Layer 8 of a small transformer language model trained on English Wikipedia (16 layers, counted from 0, width 128). Numbers have three digits each and are written without spaces.
A neuron's activation on a vector x is SiLU(gate . x) times (in . x), where the dot is the dot product.
The model reads these tokens: ") " "| " "D" "F" "L" " " "| " "19" "6" "2 " "| " "p" "o" "et"

The vector x that enters this layer's MLP at each token. A number n stands for (n - 500) times 0.0076.
0 ") ": 486594628548378445582514638331432480521432669467417310492574414755618469589495483638369680467482440536638549297420338511594410599519332151424534533653483480595386570501485377514670589594537628255278363496576517422535595685439375285506580557632522637589362493538431547400387442274444392424486443352552398440381482449524360570442468510248466398507617776424301535521618387571484556475442
1 "| ": 479512624614370585493599622488539487595444710579332434440751487752491511663622543642402629590438343635746538303389372568582390555514214243420395531582442478520440592427516291580513551505520607511442456552401410371619623547642450323617571630660470558666517458435538576603389471189368387467528385432536393486501422531573325571474469642444361393464333745434539510467577499542436536473487
2 "D": 397436577459261481517524503416581461492287572590205322445600395662544623510694499699492655565357513546620476434377339478671364434577333489402344500505512527380432424509522481535486356642444510285554507603518305532652618609484421444472354461536538512706665400369539614699467371324422462443638376430634524524469578376779429380529557440568187475386507555581447456606420303545468560371445
3 "F": 317408395541341390534592505513410487429640566557307540556499332753692650456340365663635635636381690473621440294558568679499646620624347390357505531383491372560574467483444378485315536602623474430414677568569487418539554602494345322541342609501344460500522396356404386476425382491381161408634398536552567419586663495649301438431580466726370498441579570613545516517647430512402565621501
4 "L": 395452572557425337426339593485541604430504529542247551319615287640647409520512503632564684633417533507653304527449401540434557475619378431370596488378500301508593414511455404601277462662560568539429567560597355415584450524423393198496342552637433521445552495407469369400375645371464212477506374583541578422602621520692311354523675710584272736601536534539240488572620296554365537495606
5 " ": 385559608561463431468405481610559432495624537616572497418790396531592443678534590779376564633488571580423600383452428555601520671486514349348328420543312486444356507366365370587524401568622459263536333410674485521655591562308327465772424566532520511513182423652482455513486557517429451438703461454571404483446421280536472282494653353515594522503507745369555416680426502545434601471366
6 "| ": 602505559517405571446661472502522474602498536572320470375717546660520510584670588686373484593493421576526482361393315611587513425501335286424479568555411416611465401526499278602527430618430564508467500566554443440646675419649407343645345647756594495497389427397545517711322550234297385348607417470568356515663314420738395462551472555610422475527350695497715604480551578500434478482559
7 "19": 407534468482368483496539294530491769438379694388447323364648420539566591648517511574442636685334577690628562423258436557492349525660465348349537595481410421695368535494338493636469500419440583397364363453396546520644524616489510223557330528739529536578496359517477396729649515445395526458604504707533597214504483463703393433388507297539426515308539759530568484525546361568477540473658
8 "6": 433488521585331493503427392471514568433453581463437459466575519593525615381617401565324548637263455599594665212313377547341597482720625422513602654392493323706366524621452272449285465551392539351429458658430463530646519515504413360461519624695532581639554459497393356537490400575523529513596488532536494582442296411630334556458607350489348699531451777291497265559525319444539612545475
9 "2 ": 490515607659450434464371636449456406457449629501381426576798441517665473401537372573606581517422644623456497445585536464679484547661392476440590501609528378639259509346453252671596378525529649539500278605553330465422497670353353245457500485717495571554310271561389476490456495372431404298598447500559514572574304282530299545550645429734559327536583663318399513625536403455585478317424
10 "| ": 428502774631510609386530527461491490568370620514370457366862475692547535476592467622412520574427442628561495374498327559664466540534290350459456458530564507603376616386670195657580512616433585593444382530420332458548639477485441394644559541636471456521585429454439568636440521237377448421457477523556391654628359480568206499466586483636386349492361732406621550479531493576516396370619
11 "p": 551385453547486557577499372621364507520314532534440192441566454541492557571429553621436820618536457653625569394398371357538398723567263391561464470463555452530411525492627532618419493548497519206556445362537375535524534670652466255450393469571398549526662420342529451428500543449412610456708366487583353634475350402656331500532693499588286386384379645357730493552404407425455292557470
12 "o": 355358450691381591426549545657251544504347570565549433643976621529452538420345568688434571560402347469498548428474425396729412607591484450502458497483327232418406499538453505636423426603462583297430465511365561343641498620654292303579542740569625612776494503440516562619632368325399514469426389493501385523433508442563486511256584555765443555369535453535400603558662286487456375536416
13 "et": 393521613742531384467414600415498555396460443569282532521439447440592648558649320546551609655444402787417366566610587580297505603477423473377578586264465383658515387404428299421480718507508410492486629571598571432705561416519385628310366545417564605549401550452667500593488358506602610427542520546534307417502262462500489436358399333757697624596651305513417444487683481703390323573502

Each question shows the input weights of one neuron of the MLP. A number n stands for (n - 500) times 0.00082.

n201 gate: 320563544500453539304651378574627584572490427423467490189474481480500437464503314503686532593490554154626643591493694580633419347631573451447673461487530600647507440596441571450602333551452681486612477603463522373568620809507586327735478536274454618453497513612490550467424349536631480684680444315464425422722359607450530474640604605419425397616339434614510484332464550513586542407477
n201 in: 494529445397497310724328617487547386551293552589532522574503620538437672490707523409311469311365668500310451565382386515442651565445423708494264519478478544513584411465580484474317561591519381559592650388494584676503568344538348579796457525673582576651620484579384471535541539608299445445643439761535522465370361478587516509437298412388465557478503503432543570605314535494449606481635
On which token does it fire most? 2 "D"

n89 gate: 447552387619659649330763361259538525458420534453772541387534497469389483379352450610510610507444530486665586632675621450521724503408302469475635514391455616410578450322476787469514479753378518572389342435718500466507521528407375317338490796529600645268454469448589419728462510656567496461456500626297434673454330568571577650435457461404696378483455706507536570340465573414532687456394
n89 in: 593370375637261415523584345597624538724244602384510725424537533626452629452460430570530503466459546697521662591435327698303399335410590456376514507520483647554604579336476318572524676727257673345459572553304327530520337524436517561380371544563335426494570595582460579552373516605563305597354531524466581473633541477351569503604448675264574524720541408524712503462710380524448467527403
On which token does it fire most, and how strongly? 6 "| ", at about 0.11

n116 gate: 626469514374431561586355493538610382446564186493466603596483503595473530564309306576440403404500344591664451369500470680373657549414318480359537477493507404490638510520476549385601479791583588467429660616578428651346462566544561547374576571368299567268662711645380561732418435460693514545507412571370470644400419739507452699377635448503698405371476636359465637517456581712596470665590
n116 in: 462459230487580446667556345528429469619469418569643477524527306616412483554530619413625376603775608416511384723428592632562261622590524412493520637490541594325211392308623353445409607577400299445476514637600550490426479650493622618493599514483544537451462284425695339668435500585510340621547483524433541250442459393296576383624521385506257370606394452326539359415632384646387483497665
On which two tokens does it fire most, strongest first? 12 "o", 3 "F"

n86 gate: 573404560558413677481403490550396527507480487494355691416565357599690523487480399628431464404712579286500358681573523398303468401450383520380487448577546539451379519543401436332523600450657377300408602477401619360390473396471503513571519553321614480300399471480513464596612591647379527520641444296354461160572480594700453526477446392238341583420457596420339449293480777363507616359536
n86 in: 349296395594507742646534484557434354553533468471530382432628673693590576467605541520566490490591551493624387500604341667369589310608695381446375513542547474582483449340547411423278419687335652554666460536517422674418392527464596539452526387473408612389605671609444326389540697467483544490545426390585454480500457272747554653362595725355523493487563573544711436553286320711373406494582
On which token does it fire most, and how strongly? 4 "L", at about 0.22

n245 gate: 609647571507366344313543416504483724524497554601559633313579537681302514396583397649465428451749453493421335461588490396401452537443475500620534326551483668452621393308709525497483472393544489541503322432342659462466560589655490486784666681418424462464546579569545276303483507462479546617337332653366555393530528299585113595534301618530410395636316444613529697430538538559363701663507
n245 in: 417497497608400506630409374484497494302589375482281366420475302560329560522400458772582391771586397366569640603411415732484381429510638528615563370682528528525545564446560679398626468516515349630487363516529697713569622458444614459474635554581541503346510569528475710586452479632552342494420643399556431393671642522490430481428490348479306443695563449500362409544553541428458494497650
On which token does it fire most? 9 "2 "

n83 gate: 631442445580490582657462262462345409537336358292469312174332480524367510561554458517598473583620431486542412510569585490579540262490580608344514440590619637406455500497415739702405510584433574703207466450486533669510517455541449547451679486612264527536716331544446380428363598490326357587440493582618568713477619657476438533443392664600530414700381391559433415415432534192534620567490
n83 in: 507510449451507616458439355483405630652493474552397448453562381523523633404707486524348490520524503229448380408483606561466283393527770536436408454455457484546398439296570613346255578418555355370427533219577604210487669469335653559438432467374681467487466616483526694335436519576398228608568510630477682431690368559524470487352497623396421547507487573385697660300374537566524653549520
On which token does it fire most, and how strongly? 9 "2 ", at about 0.48

n139 gate: 523304480589490642481610424467378576484516472563513439450596710389445779659548523214481590592444544473443544447736678472704513475523546455474487503380565449548513466712393667839497497370490402486334444640471361535641477540532714590413459575477210394441676548510465235428474404532464596543452480373593555648593616605500247494471576427414561281722581484440399478507587546419523459513558
n139 in: 339527399461779556471591542264438561424473564413619493487611276646460460507490639744661392664584720579500620568537520538426546793585537582577369549468354389241602513563583486274543584503555490507603477373530464306602490395556507664514410314432585428655507362480441540460437658411632500416597700766526381342352431513510550383389524622572493553578371453503514650563457533401497292445294
On which two tokens does it fire most, strongest first? 0 ") ", 11 "p"

n217 gate: 380479555497462541413197454486285650595681411526435540521416526521524299517466311577612597407466487359447542653654412391352470533451617611465429390683398580594650411394531447452537728399756677267670394704435460362338330267611551524616543374469601507474653551269389476479562276619556671528347428633524585588387524420538493540503385580581193558410473623503401546551625609649517460650392
n217 in: 371524561520589647487332396538722545480439296689554381456586448463782295456414655469410543415534626368524635558591373393483407533527565374381447632372550546490452448591507382446564306486582632380581338559541291384656394473527520460566575500617297460417723760473480453459429522620644428206329635490689450453369417592415493704560579693522533490369436372404598587524300567477636746507576
On which token does it fire most? 7 "19"

n145 gate: 475439300535359507591650739471599745770475534549525500362539576450479507536574405474461549403623548570677548500475411338330698503369243564569475524580339725525595717525575570461422489588322404272518421654352364663355261314521297617548535561317383394663493521429451453450532497621562624507399468582348596496670255409533449413447372657554564303678439303431626260389408489628378552270644
n145 in: 558565369479602686504445580460627452329514573531518419639348414601915418357436577364482670391257431567489489460626725323558454385580507411754568753392464525688427618691543566478507504540371496418575522377265577248333711441468396592511375522298599425558412507450599565417493367564687515595451579460631244528568700662598413388528353665592326536514636407504362369496550435514482689276362
On which three tokens does it fire most, strongest first? 5 " ", 7 "19", 6 "| "